Layer 5 of a small transformer language model trained on English Wikipedia (13 layers, counted from 0, width 64).
A neuron adds its activation times its output weights to the MLP's output. To switch it off is to set its activation to zero at one token and run the rest of the model.
A neuron's activation on a vector x is GELU(weights . x + bias), where the dot is the dot product.

Input weights of the MLP neurons that the questions are about. A number n stands for n times 0.0074.
n23 (bias -0.091): 5 -24 44 -7 -1 65 35 -30 0 2 -36 -9 -6 22 -23 -24 9 4 41 -1 3 4 -17 33 -18 21 8 -22 4 -3 -25 -26 -22 -11 -14 20 -3 3 -7 -4 -12 2 -1 -20 35 15 -17 33 -25 24 16 23 -32 -26 43 -27 -2 17 -26 20 -12 48 -27 16
n27 (bias -0.068): 22 -13 5 -61 -29 24 -3 -46 33 53 2 61 60 46 43 16 51 13 10 -37 -12 8 9 29 2 12 19 0 -74 -92 -42 -12 -10 -14 -20 16 -23 -34 -9 -27 21 33 19 -27 -25 43 8 9 0 27 -26 -8 -7 1 -23 33 -28 50 -22 15 -16 -10 -8 -3
n46 (bias -0.076): 30 28 35 32 26 14 -23 13 -24 64 -5 19 22 -35 42 42 -1 18 18 -25 -14 -38 -12 -25 18 -8 18 -59 23 -42 -95 -55 54 25 36 10 -14 -15 -22 5 -12 19 19 -21 -12 -17 -4 5 -26 61 -52 0 -21 3 43 -17 -24 32 -8 -15 -32 -22 -42 39
n62 (bias -0.095): 52 13 6 -25 30 16 -8 -7 28 16 23 57 -26 1 -20 -24 9 27 1 -5 -3 25 17 34 -55 8 35 -23 -35 10 -22 -36 53 -4 -3 -46 11 -13 24 -3 33 5 -26 -33 12 -15 12 -3 -69 18 33 19 -15 -29 17 -39 -88 -5 -27 -16 8 -22 -12 8
n76 (bias -0.120): -8 -1 28 -21 14 -22 32 12 21 -27 -2 -23 51 -8 -10 -15 -8 13 -11 8 17 8 18 12 -34 36 48 -62 0 -1 -15 -43 30 16 -3 -51 -40 -8 -29 -9 36 -8 -42 -5 6 16 11 50 -54 -24 -27 86 -19 7 7 1 -63 5 -35 -3 -15 12 -61 29
n85 (bias -0.075): 3 -4 0 -25 14 49 2 -11 20 -31 5 70 27 21 31 23 32 54 -14 2 -23 5 1 59 -12 -2 4 -38 4 -9 -80 -82 43 20 8 2 17 -18 2 -28 4 12 -26 -23 -6 -38 7 9 -9 -1 -2 8 -8 -67 -19 4 -59 -17 26 -31 16 22 -26 19
n97 (bias -0.065): -21 37 34 -21 5 -10 49 43 -18 -10 -11 39 7 11 -26 -1 11 19 -34 30 29 -36 11 26 54 -45 21 -29 3 -53 -42 -45 -42 -3 5 -26 45 20 -53 6 -17 -29 71 -6 20 30 47 -16 19 -20 1 -14 -38 -13 -38 -9 32 6 -4 16 24 6 5 26
n111 (bias -0.091): -32 32 50 -10 24 -56 50 6 27 -50 -15 7 4 -3 -9 -17 0 -17 60 -11 26 45 -64 36 26 2 44 -17 -4 -3 6 -40 57 8 14 -54 -15 36 -20 -11 -42 -1 0 2 -34 -13 15 -6 -55 41 12 7 -44 -20 -22 -16 -7 41 -1 -56 -28 18 -10 13
n126 (bias -0.056): -37 -49 28 -40 -32 31 3 13 21 -60 -29 -13 -3 82 19 -25 20 57 18 -3 1 25 -27 65 -15 4 25 11 -18 -10 13 -5 18 35 -24 16 1 -20 2 -34 -15 15 41 -13 -9 19 0 -17 -37 -30 71 3 -14 -34 -65 -1 13 13 -1 3 -24 30 30 8
n128 (bias -0.031): 16 -38 15 20 20 59 -19 -31 -10 13 0 -5 -19 -17 -33 -28 55 -12 -3 45 -5 51 -1 -47 -6 17 54 -8 -16 -37 -36 -11 23 -13 8 -24 -17 -5 22 -7 29 -45 43 -19 -1 34 15 8 -21 16 -8 18 -47 5 14 24 35 -4 -48 22 6 -25 -6 -25
n135 (bias -0.097): 33 3 8 -46 -7 18 -22 13 -6 15 24 0 -4 14 15 -23 -48 -15 30 15 46 42 -18 -27 -6 5 28 -23 4 -11 -7 -40 -6 -16 16 -16 16 10 -13 -6 -39 1 -28 -60 7 -12 8 44 -30 10 -9 -11 -18 -1 2 -17 28 -24 18 8 -3 33 -14 -22
n172 (bias -0.053): 23 14 2 10 5 -32 -24 -36 48 7 -1 30 -40 -1 20 -41 2 -5 40 -8 17 -11 -18 5 -22 -30 5 -39 -1 23 17 -35 24 10 21 3 44 1 -27 -12 40 -21 -24 21 11 -5 -8 22 7 36 -19 2 -18 -23 25 -17 -6 28 -12 -18 32 14 -12 18
n192 (bias -0.063): 2 29 10 -37 21 -35 -20 11 -24 68 21 -28 -4 37 -26 2 -35 22 -8 -12 5 11 1 -4 5 3 -30 -19 -11 -40 -1 -7 29 2 11 -41 -3 6 1 14 -37 -3 14 8 7 -21 6 41 20 -8 16 15 -21 -15 28 1 -4 -14 -11 9 -50 -5 -30 35
n224 (bias -0.074): 6 -11 -2 3 25 55 21 -33 0 5 44 -12 -26 -4 67 11 5 11 33 -37 3 -24 -32 -34 39 25 -19 -61 13 23 -8 -28 19 10 28 26 13 -38 -36 -68 -7 7 -3 15 11 41 26 -15 -16 19 13 -13 -19 -16 -1 -22 -43 56 40 -59 7 19 -16 12
n235 (bias -0.077): -34 23 47 -34 -45 22 60 -63 82 5 -25 24 47 25 -13 -18 28 35 23 2 -21 39 -34 40 -4 53 45 2 6 -11 -29 -47 -13 8 -19 24 -9 -9 -12 -49 8 4 -20 -26 -13 25 9 0 -27 34 20 -7 -42 -31 30 -9 -47 79 -29 -34 5 53 -24 24
n240 (bias -0.074): -19 -9 35 -36 -65 -2 -29 5 15 18 1 9 -38 43 9 -49 -1 23 -31 22 11 -6 -39 12 50 -7 9 -33 28 -17 -8 -40 46 0 8 17 24 20 -27 -28 -16 12 10 43 8 -3 -1 10 -31 -3 42 10 -21 -46 23 -35 -6 33 -19 12 -47 31 -10 35

Output weights of the MLP neurons that the questions are about. A number n stands for n times 0.0068.
n23: 2 -23 -37 -34 4 7 -4 0 4 -18 -9 4 4 -1 15 -48 -44 4 24 -20 34 48 -63 11 -5 30 12 -22 6 14 -22 -35 -2 5 -10 9 5 30 13 16 8 -14 2 36 -14 -25 -20 6 58 -10 8 33 -4 -50 4 76 0 -2 -34 30 22 5 36 -8
n27: 3 -13 15 -19 -21 -27 -44 36 36 -31 26 -27 17 2 -46 -19 -46 0 4 48 7 38 41 -25 28 -43 -5 8 -15 -67 25 1 40 18 -16 -37 9 29 5 -6 48 27 1 31 28 -6 34 -59 6 -22 -19 5 48 -50 -9 16 15 -35 -49 -24 -10 72 0 34
n46: 6 -20 8 20 -16 64 -18 -16 -27 -49 -7 -23 7 2 -3 -40 24 47 -17 -14 17 -32 -10 -37 6 -22 12 -14 32 13 -36 -22 40 -6 8 72 2 -4 27 18 10 7 7 -15 -32 13 16 -25 -13 11 -13 15 43 19 4 -11 2 -15 1 4 -4 6 14 -6
n62: -25 -33 12 -15 9 34 11 -22 -7 29 -40 -33 7 56 18 22 1 -20 23 -8 -23 -9 19 27 -12 34 -1 18 -13 19 -1 -18 -10 15 7 8 48 18 -41 -3 15 -1 -41 2 -14 -26 18 18 0 0 -6 -19 -24 8 5 -24 0 -29 -19 -9 13 5 24 -30
n76: -50 -16 11 -23 9 -22 -26 44 40 45 -36 3 -4 -14 37 -14 -9 -39 -5 -24 46 9 -25 8 67 9 31 -33 -2 24 2 -36 1 -1 31 -32 -43 15 -43 10 -36 -27 -8 21 -35 -31 -36 55 50 2 -8 44 31 -19 -1 37 66 -11 -12 5 32 14 9 -7
n85: 14 7 6 4 -26 36 3 -9 -28 -21 -5 2 23 6 -9 -7 29 -21 7 -45 -17 -29 18 44 -17 7 -20 -2 4 8 -28 -37 10 13 -15 29 25 27 0 -24 14 1 -23 -5 17 11 19 -6 5 -15 10 23 26 5 19 -15 -18 -32 19 3 37 -8 -29 -13
n97: -18 33 -17 15 -16 -3 -47 -10 7 -3 57 -8 14 -10 25 10 -16 -41 24 14 -32 21 22 18 -22 -22 -55 8 24 36 -15 49 -27 -28 -8 -20 -18 13 18 -13 35 -3 -27 5 -1 -4 13 38 -4 26 16 -52 -12 62 35 -14 23 -4 27 -2 -53 -37 -48 17
n111: -48 23 14 0 9 5 -16 6 39 63 5 -29 -12 2 39 -3 22 27 20 9 33 13 20 -8 36 35 60 -2 13 -13 7 -9 27 -23 -38 -27 19 -4 -46 -29 -77 36 15 -11 -11 -20 -63 31 13 32 16 -94 71 -39 18 -30 -61 -4 -17 -4 -27 -29 -48 32
n126: -11 43 -13 -25 26 47 -41 -9 -61 -22 -19 18 18 34 -16 18 22 16 9 -51 33 -31 18 -10 28 -24 11 20 32 36 9 20 46 -20 19 -24 -23 -7 28 -29 -41 26 -4 41 50 -11 16 7 -8 -25 17 8 -13 -5 8 -31 26 -10 -13 -24 -35 -48 17 -39
n128: 34 -16 -5 -7 14 2 12 0 5 24 -7 6 9 2 -16 -9 11 9 -12 -27 -46 12 -26 -5 -12 41 20 -47 -10 6 18 19 11 0 8 28 11 27 -21 33 21 -15 16 2 21 -3 19 -62 -23 -13 -11 -69 -4 20 -7 -34 19 45 -35 7 -11 -15 28 16
n135: 35 -1 16 -7 17 15 24 -15 -25 -14 12 40 15 24 -14 -24 -4 -21 26 25 16 7 18 -27 -15 -1 2 -34 21 -28 3 4 20 -18 7 -5 -35 -16 -2 -32 -33 -23 25 2 2 -1 -6 5 5 33 0 -32 -8 10 -5 12 -29 -19 34 32 28 -31 4 -11
n172: -15 13 -4 -4 -17 -15 -5 -7 1 -10 -24 -11 4 20 -11 -9 -20 5 11 -16 -7 -6 39 35 17 13 29 -4 9 4 -4 0 -33 -31 17 -1 5 -8 2 -35 -14 9 -38 -4 -3 -3 35 -23 6 17 31 9 7 9 -5 5 -15 -2 19 10 6 22 24 2
n192: 8 13 -11 -9 -21 13 9 -27 -34 -11 22 2 2 11 11 -15 34 21 -8 25 -16 31 -8 1 -28 -31 17 29 14 -18 -13 -13 -16 -24 -4 8 -25 19 26 1 12 10 20 -45 4 -9 22 -10 28 2 -16 16 30 10 12 21 -40 -7 -8 -12 36 0 -20 -9
n224: -13 19 -24 24 10 -57 -10 -3 -3 -16 6 17 -27 -13 -11 -18 9 15 -33 6 -27 2 1 2 -2 -11 29 -10 -9 51 40 -43 19 -15 9 -14 -1 12 0 -17 0 -19 13 14 6 -16 -4 -8 -34 -22 25 57 14 6 8 -16 30 22 14 -3 -2 -18 64 -7
n235: -13 4 -77 -34 14 -16 -21 0 4 40 -2 18 24 16 35 -3 -2 -7 -26 -14 -7 27 -10 1 54 43 -31 6 -63 -28 23 16 -34 26 -11 16 24 -27 74 -14 88 2 -81 -32 -27 16 -52 -5 63 8 -1 -42 26 6 -21 53 53 18 -16 38 13 -18 -56 -53
n240: 3 28 7 -13 8 23 9 24 -7 9 6 -47 -2 41 -1 -9 -34 15 -35 22 -11 20 3 -21 -34 18 15 -4 21 -11 -24 22 -23 17 1 -9 -25 -1 6 14 -2 -16 -8 1 2 14 -17 26 -30 -4 21 -26 12 -41 13 -18 -31 13 -26 -17 28 19 34 12

Each question names a token from some text and the token that comes next. It shows the vector x that enters the MLP there. A number n stands for n times 0.06.

Then comes g, the gradient of the next token's log-probability with respect to the MLP's output, scaled to length 1. A neuron's effect is roughly proportional to its activation times (output weights . g). A number n stands for n times 0.0055.

" The", then " Sher"
x: 16 10 -11 -24 -6 -3 0 -5 3 -7 -14 -12 2 -4 3 -13 10 2 -11 22 -19 11 -1 3 5 14 17 -14 -3 15 0 -4 5 -11 14 11 -1 15 12 18 13 -8 -8 -23 -4 10 -91 -1 5 -2 5 -4 9 11 7 11 2 7 -10 -4 4 -5 31 10
g: 12 -50 5 -49 49 -2 47 -2 16 -47 2 -2 2 21 8 26 5 6 41 -3 -12 12 -16 -23 -1 9 -25 -25 7 -26 -11 7 21 -7 34 -3 3 24 -37 26 -42 -20 34 7 -12 27 19 -21 30 -34 -1 25 12 -15 2 -22 -5 -25 -9 16 -23 20 -6 -1
Which neuron, switched off, raises the next token's probability most? n235

" |", then " Pos"
x: 2 9 -20 -29 28 -6 5 3 2 2 2 3 4 -3 -4 -9 7 3 -2 3 -8 9 6 5 -3 8 -10 1 7 5 20 0 1 -17 9 -6 -4 24 -2 12 -29 9 -14 -9 -5 -7 -85 5 9 1 9 2 29 15 4 12 -7 -5 1 -1 -7 -9 5 13
g: 4 -18 20 -3 27 0 -26 15 15 -11 -16 -45 35 -20 33 25 -11 -26 5 -8 5 -14 -20 -11 -10 35 53 -10 17 18 28 -29 -6 -14 1 -8 0 -35 -11 -40 30 33 24 21 17 29 2 -1 -4 -20 -11 1 14 53 -22 -28 39 -19 -6 -33 -31 -9 -4 -21
Which neuron, switched off, raises the next token's probability most? n192

" Liberal", then " hold"
x: 23 9 -21 -20 12 10 10 4 1 3 2 2 20 4 19 -1 14 6 0 13 -37 6 6 -2 -1 13 -31 -34 6 23 4 5 -5 -14 18 9 -11 19 -8 2 -3 8 -9 -11 -7 2 -67 -5 5 -1 0 -21 43 1 -8 -7 -13 -14 -11 1 5 -3 18 1
g: -31 35 34 -17 -36 -2 22 17 8 20 0 22 23 23 -12 10 15 -6 -8 -36 -22 47 -16 24 -30 13 11 -31 3 -9 -16 -51 -7 0 20 19 4 22 -14 -26 0 10 -26 10 -26 -5 54 47 4 7 6 25 -14 -11 25 1 -36 -3 -46 -11 2 1 -27 -9
Which neuron, switched off, lowers the next token's probability most? n85

"|", then " Party"
x: -2 4 -10 -36 22 -4 1 3 6 -5 -8 5 13 -12 2 0 13 -3 3 10 13 5 7 5 7 10 12 -13 -1 22 12 -3 6 -19 11 -7 -12 15 -6 18 -6 -8 -1 -9 -6 3 -79 0 13 -10 -8 -1 38 9 -6 23 -6 -7 -1 0 -7 -2 13 5
g: 23 4 8 16 -6 -3 25 6 24 -8 -2 11 12 -3 52 -20 23 11 -35 -15 -14 32 -10 6 -9 37 -41 -39 -16 15 19 21 6 42 -3 17 -52 -4 -9 -16 -41 13 3 -24 -7 3 8 4 -3 -12 -15 -15 23 27 -62 7 -3 -35 -10 -30 23 -8 12 39
Which neuron, switched off, lowers the next token's probability most? n76

"8", then "\""
x: 14 10 -24 -23 2 -2 3 6 -3 -6 8 -6 -26 -3 -5 2 2 -1 7 10 8 6 14 -7 -9 9 -9 -15 9 13 19 -18 5 -23 22 -5 -8 37 5 20 -3 4 8 -8 3 -4 -61 8 6 -1 0 -28 26 12 14 4 -4 -3 -5 0 -9 0 22 2
g: 9 -30 -20 5 11 1 -26 -4 -9 18 37 -50 -35 1 -41 13 -20 -32 -22 16 -1 24 39 34 -40 8 -39 22 5 -1 2 3 -7 1 28 1 -16 -12 45 -21 -13 -21 30 31 -30 13 15 10 -4 -15 -18 24 26 19 3 -22 -8 -24 27 41 -14 25 15 -7
Which neuron, switched off, lowers the next token's probability most? n135

"|", then " Liberal"
x: -3 7 -15 -32 23 -2 2 4 7 -2 -10 4 15 -10 6 2 9 -7 4 16 8 9 8 5 -4 15 3 -18 -6 23 6 -5 9 -17 14 -7 -22 14 -8 21 2 -4 1 -12 -6 -2 -76 1 11 -11 -10 0 34 3 0 14 -9 -17 -4 8 -3 2 11 11
g: 28 4 -19 56 25 -3 55 -6 -37 -11 14 4 27 18 49 -1 11 -2 -3 -32 -4 6 3 5 -1 6 -35 -14 -4 13 -23 17 -14 42 -42 19 -9 -3 -17 -7 -10 7 -29 -30 -22 -15 -6 32 14 34 -5 2 8 9 -62 -9 6 -3 -20 -11 -2 -32 30 3
Which neuron, switched off, lowers the next token's probability most? n27

"AC", then " regular"
x: 3 11 -16 -30 3 3 0 12 8 -1 1 5 3 -5 0 -6 5 6 -13 21 -30 -12 10 0 18 19 -3 -8 16 2 -7 -24 1 -21 21 8 -4 18 -3 7 -1 -3 16 -1 6 7 -64 -12 5 -6 -5 -28 23 0 10 19 12 -6 -5 9 0 -11 11 2
g: 25 -38 -27 12 -26 -11 -35 5 13 -24 -27 46 -24 -18 -2 30 -15 1 -37 7 31 -33 0 -17 -19 -2 -7 71 20 0 -7 -22 -5 42 -15 5 -7 -10 -10 -1 34 -9 -2 15 -17 0 -10 40 -14 26 -37 2 17 22 39 -1 23 -24 18 4 1 16 -14 2
Which neuron, switched off, raises the next token's probability most? n240

"in", then "ia"
x: 5 5 -27 -23 7 9 4 -8 4 -2 15 -8 -9 -6 8 -1 0 -4 19 6 5 13 -8 -4 -2 18 -15 -19 1 7 23 5 11 -16 21 7 -13 21 -4 12 -8 4 -1 -9 -6 0 -53 -18 3 10 6 -42 32 1 5 16 -3 3 -2 1 2 -4 2 4
g: -27 33 16 -15 -9 16 -10 -9 -30 -16 30 -26 10 -15 61 2 -28 -3 -45 15 -28 19 16 11 2 -30 -17 8 -16 45 16 21 -8 -27 -6 -4 -1 -19 -15 1 -25 -39 6 8 -13 31 17 -26 -26 52 37 -6 1 4 -5 -10 39 43 0 18 -13 -6 -7 2
Which neuron, switched off, lowers the next token's probability most? n224

" ", then " |"
x: -4 10 -27 -29 -7 -9 6 9 -6 0 -1 -7 10 1 -1 -2 3 3 1 14 -14 16 6 -26 -1 8 -27 -8 6 22 26 1 -3 -16 11 -8 -7 24 0 19 4 14 -12 -9 0 -16 -51 11 4 -9 6 -5 42 42 13 14 3 -13 1 -5 -4 -12 -2 16
g: 5 51 1 -44 20 55 -5 -30 13 -29 -1 16 -11 -23 28 -30 13 -15 32 -3 -29 49 -17 16 5 -19 5 9 11 -8 -15 -26 -10 2 29 54 -14 3 -16 32 8 7 13 13 7 26 1 -17 2 -8 26 -16 -3 -28 -33 -20 -50 -14 3 -4 4 13 -10 -26
Which neuron, switched off, lowers the next token's probability most? n192

" to", then " Dav"
x: 6 7 -32 -31 2 1 16 0 9 0 3 -7 -11 -9 0 -3 9 -21 15 12 -21 11 -6 -2 -8 27 5 -4 9 5 13 -13 1 -15 12 13 -3 15 11 6 0 4 4 0 -2 -17 -80 4 12 13 2 -4 5 14 3 26 5 -9 -2 -5 9 6 -10 -25
g: 21 12 50 -38 43 -3 0 -43 7 -3 -10 0 -2 3 14 5 -18 0 8 -33 43 -9 -2 -1 -26 5 24 -6 43 -16 -6 -21 18 33 5 -21 38 -14 21 -49 8 23 1 17 34 27 -19 -32 13 -6 1 10 -50 -33 4 -24 15 -21 7 9 -4 -1 -23 -31
Which neuron, switched off, lowers the next token's probability most? n135

" Cleveland", then ","
x: 2 5 -21 -25 12 15 5 3 -5 -1 2 -2 -3 3 11 3 -16 -3 5 13 -20 5 6 -7 12 3 -3 -26 6 12 -11 -11 -4 -15 21 7 15 22 4 15 -12 13 8 -15 -9 21 -77 -15 4 -3 -5 -20 37 5 8 -1 3 -1 5 3 -4 2 12 2
g: -5 -37 -22 -3 -34 23 -22 -2 12 10 17 0 -22 -30 0 22 -4 18 31 -8 51 -22 27 -41 -10 -14 -5 17 29 -6 5 -2 30 52 -17 5 10 -17 9 38 -27 4 49 -12 -25 25 -30 -24 -2 27 1 -23 -36 18 -8 -13 4 -6 8 14 2 -35 32 -27
Which neuron, switched off, lowers the next token's probability most? n46

"A", then "rd"
x: 9 5 -11 -32 1 8 8 2 2 3 -3 11 22 -10 -10 -11 5 5 -3 17 -14 -3 9 7 -2 17 4 -3 5 -1 -12 1 5 -13 8 9 9 27 5 21 8 -6 -8 -12 -2 3 -60 -14 16 -4 -14 -34 19 13 3 35 -9 8 -14 -2 1 -12 17 -1
g: 21 -23 21 1 4 -3 53 -4 -23 20 -25 8 -23 -4 -30 2 11 -3 -8 19 -31 -9 5 9 -6 49 -59 -3 4 14 11 -28 1 -16 30 -3 1 -21 8 38 -12 -31 -3 24 -2 -27 57 21 10 -23 -13 21 28 -30 -25 -20 -30 39 -6 -16 9 -5 30 -3
Which neuron, switched off, raises the next token's probability most? n27

"4", then " in"
x: 13 10 -30 -29 4 1 6 5 -18 9 6 0 -8 -11 -14 11 -1 -3 3 11 8 1 11 -9 -4 0 -2 -12 7 3 24 -15 11 -20 19 -1 -8 34 5 27 -8 4 10 -7 0 -12 -55 10 7 4 -2 -28 23 9 14 8 -1 -3 -13 15 -12 4 25 -2
g: -11 0 17 -45 -7 7 -8 -19 22 23 32 3 -13 10 16 8 16 -23 48 -12 0 15 -11 -9 -30 26 50 -35 1 20 -1 -33 -16 -19 2 33 -15 4 -1 17 32 34 10 -18 17 -23 11 -16 5 -23 46 -9 -30 -5 -4 -14 -30 -19 29 -5 -69 -1 19 -1
Which neuron, switched off, lowers the next token's probability most? n192

" |", then " Comm"
x: 0 10 -25 -24 31 -5 -3 1 0 10 -1 1 -2 -6 -3 -3 4 1 3 2 -15 20 1 3 -1 4 -14 -2 6 6 19 -10 5 -16 12 -6 -11 19 -4 17 -29 12 -8 -6 -4 -7 -82 3 2 3 7 1 27 14 13 13 0 -6 -1 1 -8 -5 8 12
g: 4 29 -29 -47 -14 -3 36 9 16 -35 -26 -16 13 7 34 -14 -8 32 38 -15 20 2 -23 32 5 15 13 -17 -37 2 -6 -1 9 -38 30 31 -3 16 -5 20 -22 -16 31 -32 26 -34 37 -19 -20 -2 19 6 -9 -13 0 -14 -42 29 -30 -9 -4 16 -11 32
Which neuron, switched off, lowers the next token's probability most? n192

",", then " it"
x: -3 8 -23 -18 -6 -13 6 12 10 8 10 -14 -18 -3 10 -6 4 -5 3 14 5 4 3 7 -6 10 -14 -17 1 3 26 -9 -7 -11 7 12 -2 38 -8 21 -2 0 -11 1 0 -4 -91 1 -2 -8 1 0 16 4 6 9 -5 -8 -4 -4 -5 4 22 11
g: -44 30 17 -55 -12 19 -15 -18 -11 1 -33 -36 -19 -2 -9 -11 -10 12 23 24 47 5 36 38 -36 -9 26 -15 20 -24 -4 6 0 -2 4 14 9 -10 16 -4 27 9 8 12 -17 1 -5 -5 18 -6 -14 22 -62 -13 -48 37 -5 0 23 -5 14 22 -14 30
Which neuron, switched off, lowers the next token's probability most? n172

" house", then " also"
x: -13 7 -24 -29 -6 3 1 8 2 -25 4 1 -8 -7 6 -8 6 -1 4 5 3 19 -8 -1 -2 -6 -2 -3 6 4 11 -5 -11 -11 15 13 10 21 -1 15 -3 19 8 -3 -11 9 -83 8 -5 2 18 -22 29 11 2 9 3 -10 4 0 -4 0 28 -5
g: -38 54 -16 -43 24 -13 8 16 10 -14 -25 -9 24 8 -7 -12 -24 37 18 19 13 10 -21 27 6 -4 9 13 -3 -35 -2 23 -36 30 -11 -15 16 -21 -5 -35 -14 0 -16 -1 29 -6 -7 11 14 -12 -8 26 -24 -47 -26 47 -22 -1 8 -24 30 -10 42 31
Which neuron, switched off, raises the next token's probability most? n23

"duce", then " tax"
x: -11 7 -25 -27 -3 18 7 -15 11 -7 2 -9 5 -8 -5 -6 14 2 -1 1 -7 7 4 7 -8 5 -6 -8 17 14 13 -5 -4 -12 15 10 -13 21 -8 11 9 1 5 5 0 4 -87 -2 9 0 15 -22 22 -1 0 10 10 4 -10 4 10 -1 12 -4
g: 9 -20 11 44 -19 -6 -12 29 -95 -11 -14 3 13 5 16 -18 19 -6 -15 -7 -14 -18 -19 12 22 -28 -22 5 -33 -21 11 12 -31 30 -40 3 25 15 8 7 3 27 4 -4 7 12 -47 5 6 29 11 7 47 16 -20 7 8 39 -13 10 15 -8 -9 -5
Which neuron, switched off, lowers the next token's probability most? n235

"ate", then " and"
x: 9 7 -12 -29 -2 9 6 -4 11 -2 6 -14 -4 -4 9 -11 13 6 -4 3 -13 6 -3 3 -7 15 -18 -4 8 21 14 -2 0 -12 11 12 -13 23 -6 12 2 10 7 1 1 -2 -80 -1 -6 -4 17 -31 17 -2 -1 11 4 8 -12 -1 7 -7 23 4
g: 10 -34 8 78 4 -9 -12 34 -7 -20 23 5 -3 -4 6 20 -2 6 12 -17 -1 -53 5 1 15 -45 -25 18 26 -7 20 30 4 15 -25 13 -1 2 1 -11 -12 7 7 19 -12 18 -76 -21 2 -6 -2 -32 7 -20 0 -19 38 -17 17 -6 16 8 30 -25
Which neuron, switched off, lowers the next token's probability most? n126

" ratings", then ":"
x: -10 10 -28 -20 -7 18 2 5 10 -9 -2 26 -3 -3 -11 -2 5 -4 -25 10 -40 4 11 -1 18 -15 5 -17 4 27 -6 -15 5 -18 20 8 -9 20 -8 0 -9 8 -4 1 9 9 -59 -4 6 4 -1 -10 56 6 13 -8 -2 -13 5 14 21 -4 1 -12
g: 8 16 20 46 -3 11 3 -19 -5 -17 26 18 12 3 -8 3 6 12 -21 -34 57 11 -24 8 -14 13 14 -51 -16 -31 -33 -46 0 30 -5 -11 5 -6 -14 17 10 -11 2 -4 8 -14 11 -8 -20 -62 58 7 -11 -3 25 -1 -14 -37 8 32 35 14 -7 4
Which neuron, switched off, lowers the next token's probability most? n85

" to", then " intro"
x: 9 8 -27 -27 2 -3 16 -6 17 -4 3 -13 -14 -13 5 -10 13 -22 8 11 -19 9 -5 2 -15 26 5 5 13 16 19 -14 -11 -14 8 12 1 21 10 10 10 0 10 6 -8 -12 -79 3 10 4 3 -5 -6 9 1 20 8 -5 -6 -13 12 2 -3 -23
g: -21 -25 -45 23 -15 -38 16 -2 10 17 -22 36 9 57 -21 4 8 -23 10 -17 -11 -4 -6 -19 46 7 26 -30 28 -2 2 27 -32 39 -1 -16 12 -5 8 -19 23 -11 -53 0 52 29 -11 -8 -14 14 2 4 24 -23 -17 -7 -10 -26 20 5 20 -24 11 -11
Which neuron, switched off, lowers the next token's probability most? n172

" |", then " "
x: 0 11 -21 -25 28 -7 9 3 2 2 4 -4 1 2 -6 -2 4 0 -1 1 -13 20 3 7 -6 10 -21 -7 7 0 15 -5 1 -11 15 -6 -17 27 -5 17 -21 8 -10 -8 -9 -11 -81 2 13 3 6 2 28 14 7 13 2 -8 -2 -7 -5 -9 8 10
g: 24 0 4 -10 -8 -39 -74 -18 31 16 9 7 -11 -4 9 -8 43 -9 -7 -5 -1 0 5 17 22 -32 22 -15 1 11 24 -31 12 4 19 -12 -40 -21 -1 -8 -11 13 22 17 -6 26 -37 51 -8 17 -11 29 -2 -11 17 -15 52 -17 35 -33 0 1 -27 -28
Which neuron, switched off, raises the next token's probability most? n192

"4", then "%)"
x: 19 9 -27 -20 3 -6 4 4 -9 2 5 -9 -7 0 -19 17 -5 4 11 4 -2 6 16 -4 -6 12 -4 -23 16 7 12 -24 2 -24 25 -2 -16 26 8 29 0 -3 -7 3 3 -14 -53 11 8 3 -1 -29 32 11 17 10 2 -3 -6 6 -10 -2 15 1
g: 23 41 -7 -28 -24 15 50 -3 -45 14 -7 -23 -20 -30 -31 -5 11 -10 2 3 -18 -19 9 20 25 32 -57 -7 0 -12 2 -52 -18 29 10 -6 23 -1 21 10 -25 23 -17 -13 6 2 43 16 -36 30 18 25 1 16 -16 2 -27 -1 24 -14 5 25 -17 15
Which neuron, switched off, lowers the next token's probability most? n192

"'s", then "===\n\n"
x: 11 3 -7 -22 -3 12 -7 2 1 -3 -4 1 8 2 5 -7 14 -2 4 11 -23 4 -8 1 5 14 0 -21 10 9 2 -2 7 -15 10 11 -6 32 7 12 -5 1 -8 -23 5 -4 -93 4 4 10 -4 -15 18 14 1 20 -2 -1 -6 -4 5 -1 12 -1
g: -10 34 -11 -58 12 1 -5 29 -31 -22 28 16 3 12 -10 -13 4 32 -6 4 -7 15 9 6 20 -10 -14 -16 32 -16 27 -5 5 -28 46 18 -3 -9 -17 -43 -45 19 -5 29 -9 9 53 7 -57 6 19 -33 7 6 5 22 -11 28 -19 -1 9 -11 -18 -30
Which neuron, switched off, lowers the next token's probability most? n135

" Trans", then "ferred"
x: -7 9 -40 -25 -4 2 13 -5 8 8 -6 10 17 -6 -9 -6 17 1 2 6 -52 5 8 4 21 25 -9 -3 -6 -22 -5 -13 1 -12 12 10 -18 15 0 8 -4 4 -9 -16 3 -1 -37 -36 -2 22 11 -14 51 14 1 13 25 -16 -10 24 15 -1 6 -14
g: -23 -2 54 34 -28 -3 -1 19 33 0 21 11 27 16 0 22 -39 -3 19 -9 -9 -27 -19 -8 23 35 -13 -1 -40 -5 15 -10 23 -1 -34 4 -58 11 18 -14 1 -26 -19 14 -5 -54 -10 7 -6 26 -5 13 19 3 8 16 -4 -42 2 -18 -26 33 -5 38
Which neuron, switched off, lowers the next token's probability most? n27

" |\n\n", then "==="
x: 1 7 -15 -23 17 1 0 8 4 -14 -11 1 10 3 -14 4 -3 -1 -19 13 -13 10 14 10 3 4 -11 -9 13 6 26 -3 -1 -19 14 -3 -16 21 -16 18 -1 0 -19 1 8 3 -66 11 -20 -13 -1 -10 27 17 9 32 -17 -6 -12 3 14 17 7 -16
g: -4 -74 20 -10 1 -8 23 -1 -24 -13 68 14 20 18 28 56 8 0 -27 -5 -18 11 10 14 8 4 -46 -18 -3 -29 16 -11 -25 1 -4 15 8 -3 8 -22 -10 -13 -24 6 11 -11 5 -39 5 -10 2 -13 0 13 3 22 -2 -5 -54 19 25 37 25 -1
Which neuron, switched off, raises the next token's probability most? n76

" name", then " of"
x: -9 10 -7 -30 -9 -5 10 8 7 -9 -8 -14 -6 -15 3 -25 4 0 -10 3 0 7 1 -1 -7 7 -5 -2 15 10 32 4 -6 -9 15 13 -5 14 6 11 -6 5 7 4 -4 -3 -76 16 -5 -16 24 -19 29 6 9 1 -4 -15 -1 13 1 -2 21 21
g: -12 7 -16 -70 -9 13 -16 -33 -6 -1 16 5 25 14 0 -32 -16 31 -23 39 -31 53 -7 12 -15 -9 -13 -10 -3 12 12 -20 -5 -11 40 -10 -5 22 -10 16 18 33 9 -24 -2 -31 54 4 -30 5 34 20 -17 -26 16 7 -5 2 -20 24 1 -3 -35 29
Which neuron, switched off, lowers the next token's probability most? n240